Layer 4 of a small transformer language model trained on English Wikipedia (8 layers, counted from 0, width 96). Numbers have three digits each and are written without spaces.
A neuron's activation on a vector x is SiLU(gate . x) times (in . x), where the dot is the dot product.
The model reads these tokens: "ir" "v" "on" "en" " s" "et" "t" "ing" " " "id" "ent" "ic" "al" " t" "im" "es" "," " and" " J" "ar" "i" "-" "M" "at" "t" "i" " L" "at" "v" "al" "a" " on"

The vector x that enters this layer's MLP at each token. A number n stands for (n - 500) times 0.0061.
0 "ir": 398642291705343617358446770373756550637430548419507416476608407529600280548553423326684553362425586636452477598330552516601589527371465469379261165627444789422266540597461427424359440454291556513420381679622476577387431588599331769521560407569546267342401587479623566432502412763427475548
1 "v": 353798308435249613335615553395496240511589533466471460367553422680623284419510576335648498578361568441379580459537613481433420423368497470349396022456391634347256479441566433387376489425232517473595392625633582561383376665585285611466662521627542377498224543497650549487456353629499490662
2 "on": 455611365622482687429506574353649325581486485327478328547280496594628305392567461343580492522378652719400315493416547648369623421219420599290339195426405462303438468595406425410369586258564548434261391691782445451503525569658476450581651593696611595490536527373789574589402357582624446629
3 "en": 386565505751367412347619570463564408512451663377578351534247469633590256369515423550672582264464557459345319561516523474369513548287314548397483168571214584452235548710389528417339577383500720501460481729614514530423641643580456561564549590452519369663499653618550603568392333628674339760
4 " s": 306484604372334321509292560544593330669578623483570633477380456447569202409532360335717542350381551618488385307481457437538456377318431500591499219538386698433319605389501546442281465302345485380304269790380517555644469560562528694545530699525461392486323688435409574396483403750624366660
5 "et": 553356562569374424549484857396398611617599533418576412538430517426616218392554761258691553514379804694403608488296691579402460462623485402608398347505292385341295396424429288455404553535360284292312310673502512550280459490585479536573490642348422636432377673408470460415549490711427648577
6 "t": 206560356681381624375784652441486591334560566412485547374553530485442603448511491433678677485365782617404478356362670463561405497762461367321511340650520324494421524638618511360314492434393514435378325614320519598282433578627634527473544408569435347420377508410805689636434387704366697545
7 "ing": 407525459717681587435653728481596524534200737360540550408475599366332522512342583458701609616439731632346362601357275471577435437567415270214426200471485544397334462779524550493374433420427439451416330563326618676502429410446556443657629451622485589488545454476752507423593452594366459664
8 " ": 427618517470593559362344617596669372656316551340542399519608373390553437345582549287514779451322594380323453351463441347506495298324364390275408025545542695403339603515440774538362498427378590560578499722291632596402506631623478491576536621501514425334563456385585533396498339655628593485
9 "id": 485708388587272514418377872641550373667621501398361393755548549470645499523484607276780539586249626644492455484512359157768487500311546548288471328431422563444365454427605242363504545420566506408379575617490509712511338639536501568523621493504552693215616604622471605420369428478611496573
10 "ent": 345289390409291456489555640415552515428251607297510399506583582849424303497494362430553603527284589625398471566526438533611354530325589428238362219525495380314273629337607376401326528389515536565336464669393589547432434496354291489573618583523510449182643511563478269491340291408466496492
11 "ic": 454334563567517545367536592434689294479470584241418413575453702718339331513435499541742677416196645524337372649430675518662479340256489358196524432557571512366365570413557417387291339468596438595394593697468585579425443395497537516670550557736463515272413550472675662536545368513454687506
12 "al": 338699440496578536274486798228584475603353663279526291590367642515386437631335406406623636404318581705369530603568690591670426489276554277252566316543638732443409612564498408573355368458395649460498585695590634557499340512548406509574583485567506536195508520498599571550637306569560479564
13 " t": 327472430393461514333251724381512418633534503379398365461497367487565297620498562469576714373216636505516544339671470506553481367323657506439515249383639677473323554548650419476323542400380776359416269554383452670401284447616349547475524874630449438287397411480467597595499424622511403554
14 "im": 569475561548382610459373592446518619661579449374091539435477622516463220350611428522740649574159616607534464429520558293419567092412507557525538253523390426423358448702445512427350353424532579573215369654601414488459571633466359312466561497525628601413506443533644688355552396366389540592
15 "es": 495676596567698408668601678470462556495329591360395488407495438581608556442603475746640809536452697727519325527410415170542255524440460365366649257474504614452389581635521540338327505567459507322343314795577629622606394510373612490680519623463345454362484694516694403436497489583377346602
16 ",": 504769577497569372476585638530550434516205691475432498484535464414755241326676390365500637415436648604455416595354382355433224471237541416290571120381410539286341511566370475475375564644451396500305446604498595631413399384495426477577715407414545395327547542664703442635396433608605593451
17 " and": 419669707388505388417341797572636424471216671510530410484647463610629293393629555576591520452359517555312243422493475295661390483353515522374565243387402517437414687615467370401371656713355425397407346552677548444534409498520443577698590497405616509321571617482742574666398319743654598444
18 " J": 366615495307523508341451537375723396511746559290422248604378553499695313564542541299590419463487558416362490496595372270536500304367627299558434233203276595689473507421444680347324478340567530469470470588393455670397520425517438576696639544531533349371732584555621398397354467609724504595
19 "ar": 245602455274383606431480664403460516491582468464364196675520686816341236652515432280551205601555406459446424489532655455558318566371382502540545442532398556610336596528700568343382315286452483533664502538269294591350681613583392531601510587358488465338570609549435634644327514460722504400
20 "i": 485424332532347368302490454424501671521508340416641278731304738647476348595489518401317524621395646576557432358547582556528712590280492606444434432545486536452634594556493586490280595379406290468466565605346283593496658584614566617795575595435592358564546633557755838570511268539373359396
21 "-": 384498573534430564319555447486481584501532456559671518507149467394412487735476654171654606602410484347579407525629342476562426470339385435578390180529424735451443813565284455500491451266536437616449606610400495304254259563586555524606527608512665313324428714455600638650571627792527484529
22 "M": 601553491207490307403646617572529441558766601363562227631221617522660296495576543342550470702364564462451389524715446343416564451373700409489306295446463721672430573514438504258367361276424577612498451610494542509346373405607360561446487354578531324489333511320483551450312357720752373444
23 "at": 542351550453394333464350595475407376685782695507620399573279594422488429475716758350578310355379543555498657581452715612520651506521411552454551471453345336367502744285545502375497565295467618628446415697615431383436448597751465541627497544327604503382661494503631524528354471584579063663
24 "t": 432323534424450646407596616447557484276723551619390392473119552482190572443567472437614551498477592698591373404381689666304357395566347619620660333618474350324531502501709431281426318446414621628380357531454491492090540564750424431478451560611450368424431531472565495468385351727563354660
25 "i": 475425500497680325260693489415639650530601597388684456469364661364219433532599516615470723594508733518646515185534492496390516567504462602486576314594507486302448361638457696364384521435500517410386572562322290676510526486591487411797510486457514321664353545532511790347671420656674273482
26 " L": 247558397206467366346479433578674458551712632583644260503132570309567473532622594309521554557400580508542369467735491486360363273285457378429420218415516656628446362499569564428374456461407629304443513528542580612370578439416307471402508675560234451398523666550396456380397314675727402492
27 "at": 441608461390310288353194547402433366698552414406437401574470570653556309449642798345666442225256504669569682490464386663511698531544526530268417478431301445319510466354380407285475506390362524457248392697452279553542493524674493364528480645425351486323613449532603518456449598570568239616
28 "v": 367596533242154469430825646486487299460500459424387583298466479768300343570568666367582524667469602428467486505587661697245279272579458395420529186423418494328405407430678405433554479306318447504551435489412606507387365594586456451519489666738640280572395496518575736565502379520391597562
29 "al": 356598543442458412500672742585627523722418840599402392788335816503446514410471618296509628554344608715532434550553607634399549620624480469379650092515393388433692531398491353421537433352491453345360632516502477592360497630568432441611701401685518423493555654342693318559543562322476501403
30 "a": 486491427552562246267589699514591436503336761311506467607317554703330430451540586432569693543554642438494581317563585356517424646333523385445600301473684631218786586526410646487350536336448445365557414662420451559354599441605343593765537587688348603463440297476591639586561294534565458288
31 " on": 289459651651598248312318620432559545565272568514330303556291378475485200582568710454689503569318475647207365550502518424336494387329353454387417340425455598317473425543432371499352398501385482336377364594410528654475338618367561444427752527538402639347270605571503630587551434664698592560

Each question shows the input weights of one neuron of the MLP. A number n stands for (n - 500) times 0.0013.

n209 gate: 440575536594613786457419818594650456400649638466537543513506551397624514590520610480637425417654412487537693592436377324576484514408564537537544448523507524517684273607625549629514588384493365343598563261615517615430671343635719465528480618729615530389340476646473428404541428331333470546
n209 in: 503594512520646409589431273414547565358471652415455410342585361488527626491566535600539476736512554541236414485396376356398546491594458438554242541376423585467442558613423462458585587565626563573560476473536482401624536559679587276506625442656572473445491411277599442523543509559497331634
On which token does it fire most, and how strongly? 7 "ing", at about 2.1

n239 gate: 612529390456345684690401306514398581423559507259336669542587435471651471527261349497568726433590351360556493611694518607507596775392447454739546909441542478496351518569504448357455657346368571637425500535571331607430309496539504606612472621462561528442447645600489503476709414479551405581
n239 in: 531636655528529465336485536665415646450428608448593584541473532503589740610172497535335474339545474745519478456668649481488546423432411576410525481494431578551422480666493419622383452569682500558590276586500440491340500500513612556363665640531477370448733525433420494441678607421326709597
It fires most on token 22 "M"

n250 gate: 569610361497407500465304656671555284455497266610391401304593465415472518450489600672617716469660454462507631579563531479630592303670295597444653405466375496662514561496637531500596458590700605568546424504183361462569591476675451719474375176590553427652445556366493462562475560669536622357
n250 in: 464199455474561442293574490523546474575814590483554646633409611503523617389446569366584318388388567493434421272450411480520590680426599609567483471572484422433380517412315620490490630716493400642239530414393533562418407536380423261332649409392473378429391513513386633431453649392661411559
On which token does it fire most, and how strongly? 15 "es", at about 0.55

n49 gate: 547431223781562513406477538486265206497430429397541517595516514635382542484503470503786431674452493356416312513585476346490332384541470503568314286373527441500480438497559533565614589426606439507609443364558668447594575392582541319493544629497257534349594392503534272467683728530542426539
n49 in: 416500509454293409579488310563497329581363329593395553677719628455645579567455553400497583484429329447689409463500500503565438679522475462573494352341481400465540574568516247334330535400570563445545535233580569432312681431494417422450434528397497566466387329570634568450516697603631535381
It fires most on token 9 "id"

n52 gate: 598348583538558543461531703244352475500633347399722535272584648591461368551410511598569612518544361479358475542564458475472510446449504634665624510609458145428472620504735382486586446640557521779303493561317359549644372164568714522459564462630529511552366639522658344458406547310485592478
n52 in: 460459441572414513426487644331463483654500571397445755398468452390409521519384500533493431463431758570652735567321554381354724374174385487503456582437644558582493673458357503370397480527422731655589567320548399523700409507361446507461284457293462426592463524609271523493614407460357604518
It fires most on token 14 "im"

n196 gate: 493426545525480610598347500513529510588360543275480568569216510557428244538497542617413624402386646217592428610556513620613625520597339493503484506139549430527519716429429359567618454546427444460493507629623431345373530438513632429493592378392613421730641536640640378455433517379568418572
n196 in: 603538441679767400483452544399526491506557503553603526390569241677549389575350454477574579511616456494529428523656413573500607374435416465506538596334463302526489598440443659397463363537389485441529465413632483523388625358448573410503468466609377338570399610617567770611488562532584546558
It fires most on token 3 "en"

n78 gate: 525445426479335374563564397434559579603307576487561528497602689597742601488519588556545484610422281456500434435601315388475562608516491456691560297625353159471420474568356398542273424450541681458525418383424469599456728494649443461560544472597436406644500415605382376460481580422395365546
n78 in: 463603426482287597588552243368569683394581604510535590595491398584544425554634519584510657663652510497365572634525588430553580484535642368427491423410406609369481529455578537315573277466484478668360497595404428457500563601414278497427242448291618560488704617522510444345635474466353657503
It fires most on token 10 "ent"

n218 gate: 636629373751557555678558712411496533511353675466647434325341417659723658568259496603728474522664556371567555504537600417518402387636611589830296507261349439541646504473415406474362609585594571489346611762579389591456455593665601366316441609526583522717478377654688464551322496389431403566
n218 in: 408267566546543425388425412535478548267510345238653487400503379595401254586510427402500490561510403513612516380314743487443340461542458324400506513602315464425516470612623384549239594487513661474578407503383465289443323327280519477422429399459422628612446461588572469440575592487547375480
It fires most on token 3 "en"

n93 gate: 470622679575608544361358410595588544598436630451565647411603483316636430415424554537500590699552370423422402597480520565503381448649469436541728251594514677583533542993394553562403576631565380587675564469713530563463466541497757496392459473551500463616375551376510410523351476412380266554
n93 in: 616500435465476519288613667370321497655398547626524190450430578660680555417480589503629652384715534424703526474547570402487562315415317454534607513325613554436719664462552471554514379523561661456443503396712646523328477510638537283599380386583544370649500610679520569526360534417507533601
It fires most on token 3 "en"

n60 gate: 530578422651445559467422269600625570675586503537426683473487331378483490519490226721541530589657507665377477454367659534533481493554620493695603627523705561460559623479772389571479540434487617381312523600520576552428480384574349445511686493431517733671404767524527454379476429361483696381
n60 in: 375633590592380488352399500494641623513459563587532519773467815610446536606244547710674542619613395450421500491592661593593333417497592525420525574347720448526537442448582602506630663600481494539561481576481393460487598633701389604413560367475481661558547440452446652466280490422529500576
It fires most on token 16 ","

n205 gate: 697490309454455694537497390325604385630473422490640437355452490576665699710653420607442558574672578517483480341510430486719516493545487708388355638660403339517361669497646329572603599500541588517313500510469306520443480567737608312336497540473551540471389561398398418427424514420517762344
n205 in: 450603329639507559513569390587363685380424578435619316389612486208413514532459610483239312460400510447594163517335544446430575517500406386364524392453340527595526355610538648776692514567405321431612426463514550523357412470673568361571456549720595480441490443514548533540576349557347453666
On which two tokens does it fire most, strongest first? 6 "t", 4 " s"

n14 gate: 637617599438379716567543685473463497397640601565571398419609469445534416345463480443586620537603530370705660586399433459745303378726426510578325464330500510520441531483521467592358334383663463390711614287429564523507449530273432687536547516620548446611473524480687424404445703557287718546
n14 in: 591568531509649588494411687471440332604541297713487457538446593610449493603484431456316465541532723534494453491595629545547596423474715509532506414412465536420422675659254500362564612685494408374446437551490295326419411494433293340660434308437465664580343598414462593466545432494431301384
On which two tokens does it fire most, strongest first? 5 "et", 1 "v"

n66 gate: 566583690424574470662435725561514410451414503580535685547489521586663509324376480583375323434473386457593517394459659427554421503349607445474424409549566399624429521557659477635503726394421655170553509678500512486463576625488547521543561449537497422638491363497423434466556453411575523509
n66 in: 520572494503443327482457524406371656477401453530482601538522533440544451460416611375569428401566364442577339503403300601355394554557585412592529523453342581584321530291701578593562420421539651289491406334443708445453527553746539518572506647690446512523418408551345480616587470415546420568
On which token does it fire most, and how strongly? 4 " s", at about 1.2

n51 gate: 599459620497337580397539327540609334553507787734584539433585682432732414427409549549459618474537443470277593549370467564588458534530324411550437597460441534537673415411669546396268530444621440599698367533601430695589493493450634205553447415460409676532216407386544435388517500404462460605
n51 in: 384403440317440576581405307425481582607465706473477506405534603607432541534450413355460599442383533326562737661405490586548589437480291507651471300364377453646567406480429312642521540377665533417309292441480422321674559513362520507648516775455606425529532497602431510494487683506581298579
It fires most on token 23 "at"

n116 gate: 512680536459469517552355429509509357739497589568371515653465515519424497424614681536568256467565405612457316566567649303611637460531546388552403521717467478574300491400519488596600429310546316391494327420522439276476436339454445531516460595437593467453494497636580575296568565431645491487
n116 in: 419676539571433495455624552531391314464631372584486464630476443529579427589448461374411325517572477517706573667605568557734464466491398604526585478545579465463511677544503321408542389494660443566494326670346489481576491382523574509467449580576529376418374526429466431492428728438687441515
It fires most on token 19 "ar"

n130 gate: 346476592529414585598477521429570220544543290455681394388529507714524584322384544564548339534542571557530587423365614613417434589534416224633557661500423724315444618625304510435479367564398480535398537452401453427333405470306554374464432569413462605585308585278305239603510431446514672479
n130 in: 512407390450272540300470484241470415479587436444435345635630320366467617395497706518484491539556558265506600440601427555488559414556381667454540301406518450583383513653289467590406509548540488646284488402457627566391457488546518428471384622518451482755558457497559476491640556449601558366
On which two tokens does it fire most, strongest first? 5 "et", 28 "v"

n147 gate: 527483637655563579340374374579453606456480497430407389438568500517551571251396463700528410727539380585326694460544667517648397628396428548469620393466527249368601444518737360434500593656355318416455428517517459493615449579593493655543548423463503422553599359542264259551381465290762336661
n147 in: 509446622554503567506454640303528625301240403535396607390429529455263578281560416444586389575503299562390326531625512547284473516350634459481453534621553436621552465622510509639394418537509462426443469601683693371457469497440554616493534580413554466567590607231446454429363596519448303602
It fires most on token 17 " and"

n229 gate: 415574557629475490698703622565599383439351669388465601448552441560397475566413568408269514497451334425641469395692681507497353722483483394393562510398503517399611437401525289632511396490569497346455565379545452275558400486700535695623678419571604397310364789573590339534661654337614373478
n229 in: 575687733389477610575589537539367785568413444633649583559407583600621524393460471435747729614386582597559363336490363388490414407437451412510471746484428510450519513302537449487517513529625388567427363553563393404442434536763428588355412465542550415684302680507450593439336637403466425527
On which token does it fire most, and how strongly? 29 "al", at about 1.8

n40 gate: 522433454597407605575357302387630362587426440407424454431592436490550325344513432494401430472542598423716562392713531500700436563596272322585544625404400519643696478793468576411659443392652440468446547494484578531401506412645465678474594466590709338555534494522614429469334484457464578500
n40 in: 591575512358434585473449297463363518579436620478537641586430540328399405509608646458534276439691654576717381494402405410361536457662439421485650542349509459450542422406472512649248577494469512441460543466537451488561353396457571667532439554770302476375375546543515539412472637321649561545
On which two tokens does it fire most, strongest first? 18 " J", 10 "ent"

n0 gate: 536316590592510591536602410500676477438523451333321596503593520627552364610417575568393600461298401542693552655556461536636522666320559291626592618383392383527375382581391458533365563354464569752483510441457627378656678575728655412323493632737427552516565372404679522526423456441449588521
n0 in: 512521623549509442625506552569455473438621653650573579443526393323500481514394256624659409485620410444314446503413530318406371394463434369427416383447554527409430420432683652564430370307518389469470384521461402468636464461536618651623371650310442440538345500442394444435705408331528485604
On which token does it fire most, and how strongly? 29 "al", at about 0.4

n201 gate: 390544470476449511457692355559482500546463416472422370376485572487392609314428469573528553430494695482525411354438399431539530656713525681544599503421684308447521579513589684406432581378758546522481574429553485316436475525779401408620568352500637460488445401344631434275557406472596645506
n201 in: 318319530515567448485572592609580547522386578424619707634494462380550329560358355620497569525605722460488586476615460560512424610541621460459419406408488357531384411570690552613493572380494616598447549278465355287534650481481469474621512683506607280624485506525327357393392443300603391402
On which token does it fire most, and how strongly? 25 "i", at about 4.2

n63 gate: 344506524509345601482416462317497386331628401582369618509485550494540644393578445384361362592402379521506525695469583406695563534352519448478621310506285588472588475535711421516565553427793397576391571509556469530629587299491615704598519367586497500575414484578628452531582329647442528435
n63 in: 572565574409532432346592574412456554544634475458535540437635490616513255327561563634461478387413614538491572279468560423553414762632468607408468368481707632391580555571294540605450395500379481371465613611554327481556643456532446702480405398522618440512591639542465271301590516538415481212
On which two tokens does it fire most, strongest first? 20 "i", 0 "ir"

n26 gate: 435468349537539590360560258342626600524405590461604399572539507753455675411538520411226483353578673503672384324345527497595510424581301534524466473377418468573460444458578719535343424636556631655444541424333579362514607366226379717347531375578538466480408555340660406531440398394393576782
n26 in: 307531510711762503340609389664598490544743418500621523555244313524660412562614405645486389412479634348510432396575452559470610445379384575438596440432659510566477342272648457690507541446727359678431643617297456423439616483342538366475459523402362408377676538483621467517580503588330575575
It fires most on token 20 "i"

n32 gate: 404537529468524466503400398587309377592365487520699379350506568473689534554564467553456446483568497563623421392433447517500494944520556444534537419576702330287399507476335520645482675533617450272503411319712672376395610540550530383553483728533753477335474487655520366553429446388469500542
n32 in: 503629494644543575616484474594564403474372467460671395546518540341584456659461545596421543619390311603591603653299510661465380523480613513601244604487597454503490347333336475405435425500474445467674216396497658421442568613598317497466292621677283371554490620572454586631623348436597416585
On which token does it fire most, and how strongly? 14 "im", at about 0.41

n208 gate: 662486588433539574742486436455376417690411549397686500402573557628625507333750562321504281338354524503500200349333663468562592458486542628433681632514617550511350407521601524574621553472433535521475483423560683473490507323633703403515698517541620236429583594539641422298482426669468444270
n208 in: 412630627647490577681515604481500602377513404481500428593479287338525615463555456390484348323432474528529326629666424519641432294568608367567440593383389425355450461484605615426463503462445481659513522551233586378554631719503583444490592562509361592525478261584710391371425370408540723420
On which three tokens does it fire most, strongest first? 8 " ", 16 ",", 25 "i"

n122 gate: 555553305554292664630366520562354562419636211653344471684624380674539534447533529458553427607564586646585273465327438536645532503580641272437350605594471450414558473507537439553351411468510566253477376559553669413523500382546645449521556301646576513665484539338546391374523577487575405548
n122 in: 462747554460523545455400480687625645458545400566500298555589471484468353385474510615375408503748412621764426519310551513694437686553339436474319635596593786467563536609533453640282578516507487490405388506405494393542532371623393477262558374465510358447372587497467506417493553337644477463
It fires most on token 0 "ir"

n165 gate: 555614478496378604433377378504670466637345571252458559489638291729709682228655519633378508722282553548437626353362437677743394417462631623485534307363604344451701446665519467424567681578508462473504582136292526628330564496508526357512366412541508522551474466496629602522416660615334422665
n165 in: 432419336483630526579580503198435503534493373371621436497454688563521696638507384354535500439370455446589640571497637493551406337434599421548298346500602619389416416539411406670692729809683421342354391514687415426738366541666531458409486406490357428467544490528601564337265504476656569478
It fires most on token 2 "on"

n223 gate: 452513528641483440584465450471506510468372338447520525377694342563526477612543458529474365436546334439438413589409448438449592438460361484471610497622365470658354533490580294513325585365333650745330581624523639354468575361588383627510526386522497377610568276493657446839589500503369477782
n223 in: 509597371561649523481411500459447449506450522506296488614449628287648284361478516388626243415351389625601290643513503522727509468397412550468626543541629651695621497672497556439500554528385579603593651494685591574572399557567621373530415652613554487350421456545657410453648390472651563444
It fires most on token 0 "ir"

n140 gate: 580371437659444632641434658607474584423420649493549374393521461589552557512605490522589651519692519372639561338206529500637440637684526545520565528583314533457604646550320620546582591334549299543344397575640535364625377500331438600449590421394461362516635283399520541583365398321557429588
n140 in: 472344622609740608522564468481559541298590440497361537466352579506590668521547333481621478624711550584391531512434466434497454491456512475503500314478339538376512468564397466525599708379513726698629466663525419482590450441346415635724606720509570556479407484500370491525395602577325587241
On which three tokens does it fire most, strongest first? 15 "es", 30 "a", 27 "at"

n254 gate: 614675506579524558402359547694510579657711563356394523526441500634516677339473461520560403617487487451493546526405562623571397643400750562702470333627418584383632358669527519580424666500553609386713536374497464690627464671275497524500352545699280546439454299610607516494651480422582451503
n254 in: 518539520526627475482448482530553420509541423524560477426570656334497693506485679679497476377494482553589562576565503446509439721446574559402305514321409572383688342302430566410356395418670336609297391571366312645649574503580482564403485457377416541523373568509596355445397569453420473615
It fires most on token 9 "id"

n129 gate: 397571310582513269631540449553584557675382500282360608339422385660629448394271453512532650463523446531685519556500513541351804583391525575576701571578519500344522529632559343560367462556548516545440491285503444451385538494560528578424434506550449541586403450427682294605516484406594632434
n129 in: 371509551545630409517506544616503480586534506541251446552552532376590527456535328623465362583601456637439494440590595485557432433591488506450679415546330544479426384390587353371586482191436462402523486509693440480552602387381532422445488511569391353680468407512553650591485234632422468558
On which two tokens does it fire most, strongest first? 29 "al", 2 "on"

n123 gate: 373513487487433555572401550671529510673562619453573623480547450413484452355423627598557527641628427591579670516737543663523760550430563625533405529337461382313293456581476603437894596533507447449460523407490520742389533487536633262531401552618573339401510649573737381403450517598384467469
n123 in: 342595464481486457378526395384500470286598613439534516507506406480377472417628424484632399401381420359361451451251338695507426329773596431497308623497619497604523343626562474312732627582560430422456417740386497367484507338707380671630573458326524414664543523419537415467541585536724513594
It fires most on token 27 "at"

n109 gate: 497374584362466611566355304679510696629346443524591679453506740571454503481389352677659598665483447385520470353374325675650539510517500622289447600368655547423503531190428377443507456365530567578413510497591513565530453725326470490553497536602365348452299407392376601592598456523555513643
n109 in: 599480412435421224481325513568439616618433361431409560452531493651471433315497522459592300532444617602316535449690404327595506380598397449659442588382442484503522589646633453686664435436702539263402616448555468478615306526555422427565497503567516664597740632435598595443543447615704584615
It fires most on token 4 " s"

n202 gate: 383447530500337564248574397510531444407569639341311690427648384748320655493489534586373496479592563507389579534358376591408358321440500521531614517510538426539296525461547263623482560593510326482679583535521576395630524846476538611504451578638380562362190510451419548473535560834453569416
n202 in: 500406452389349558376522246608484602493335648493447510526375633266605313654231477224322517432587530305444621451484559414561481623530366624440552606500595460540596470446429532603580483555477536510357592586593529625555681513503573483646782503536337457471405684586596703400507456328456648466
It fires most on token 11 "ic"

n90 gate: 548325578465441591403628537384400576524403506391636473558381618488619424529549518479466590603735647421558479380469500586563688386550531664525750402570439587460407516396664437358471444400321479372448500423636442527367380457300509639381280410427398686553567656454386386452584397476513686487
n90 in: 436515400511548476561679551623483599410491339470497391450542544548535530506397561448303550288715412471462526727588512621342702583473660500426518349454410595414400611575642526524586459376633541372527448239429677474494424523553565434608602509645417468534561553343512511454518428688403547607
It fires most on token 29 "al"

n96 gate: 447458503427344403620457568570550541528400627442503640726488294393532359366548509406561300572510446340503399575532418301519546558629500371679649488494576642442472526646536404654366580466337494474388339506708585652287564595465605490554576317418590645580648510519352401591604329334470573340
n96 in: 635565379497428518446278461510547430588531500636667500459491426591471615156529632494403597509201494566595509497662491471503506417413525313452379577585528672580596617670388590526399545575676407614311421503542453466393439370551526454534595391522568570676500299294458267594607529554434370430
It fires most on token 30 "a"

n206 gate: 558490517431556468483291497230510497731534322528517647370510590580347751480424300581612497436615548683599415399459285452540403566205582606672500397554636357330631588335532356417565459456507589538486674531566544296544394527390617486558490443547455462696316589524209523375350343439550561482
n206 in: 539653303509716527471554444461410497393542500324414602334414424779662645512441610445410421465507657407471468654523477553596592257467386665507611535616584772305436390383372662474583438445405451566457558490546594475555510464716451493648279646561503562386429644599457388372440371658584464357
It fires most on token 29 "al"

n164 gate: 616456410651547718599389304514560521553440389591507559486544576518425393408475627451631616292391607496422479521553504475493438500504649245823614549433617500594667142580334385662748335563313314340633596675568557535500443660561468456804646552542561610538550457525547469616485573295622475716
n164 in: 748434625754604399550401466568477628611410632314497341490577534390662567432445326640466576507483527744568379693395588538587576643589547645599385368483524507390791483521486543329446422430408711459408453340456450682630575362439602490290706507517497510428302351404380474543486531577581341564
On which three tokens does it fire most, strongest first? 28 "v", 19 "ar", 21 "-"

n72 gate: 576541443613557557674595481558558626488773405509475647518561541754350446485370585703513475518469336524534616582568332677467485457531595445534506455561527503637380431409725437385360509512376401688494638411382650470476599567590497690354405494454416374256500583621556506415462506473405684568
n72 in: 704467676593648668635506477616449442347529448530526579613693552615657483451445519462602598462605429395445391494539709526516459373575555375461168318640455572516620289431610402611384396347516613398594513549672526450471539625623568473575471506723500410369526339539471579773493513443613590537
On which three tokens does it fire most, strongest first? 28 "v", 11 "ic", 25 "i"

n88 gate: 520514448634558441454664409361424308395362390466574666500355665490755428621399655556598439349476380438507530366566404456409526530608427279303586610474546514399415446248373422618184627497537423683651622577480510386339643599547650432391440523651702659539526543419460487562432476546552411660
n88 in: 567560506488519520500434607438656485288393460358722349339471390721537462509603500503582447537459447463485442524596589578476557403623759617447732630466448456516600402554449648481425419274537469364531448652569571321503444663547590647585596473632619429491574478197569421613535576506462302526
On which token does it fire most, and how strongly? 2 "on", at about 1.4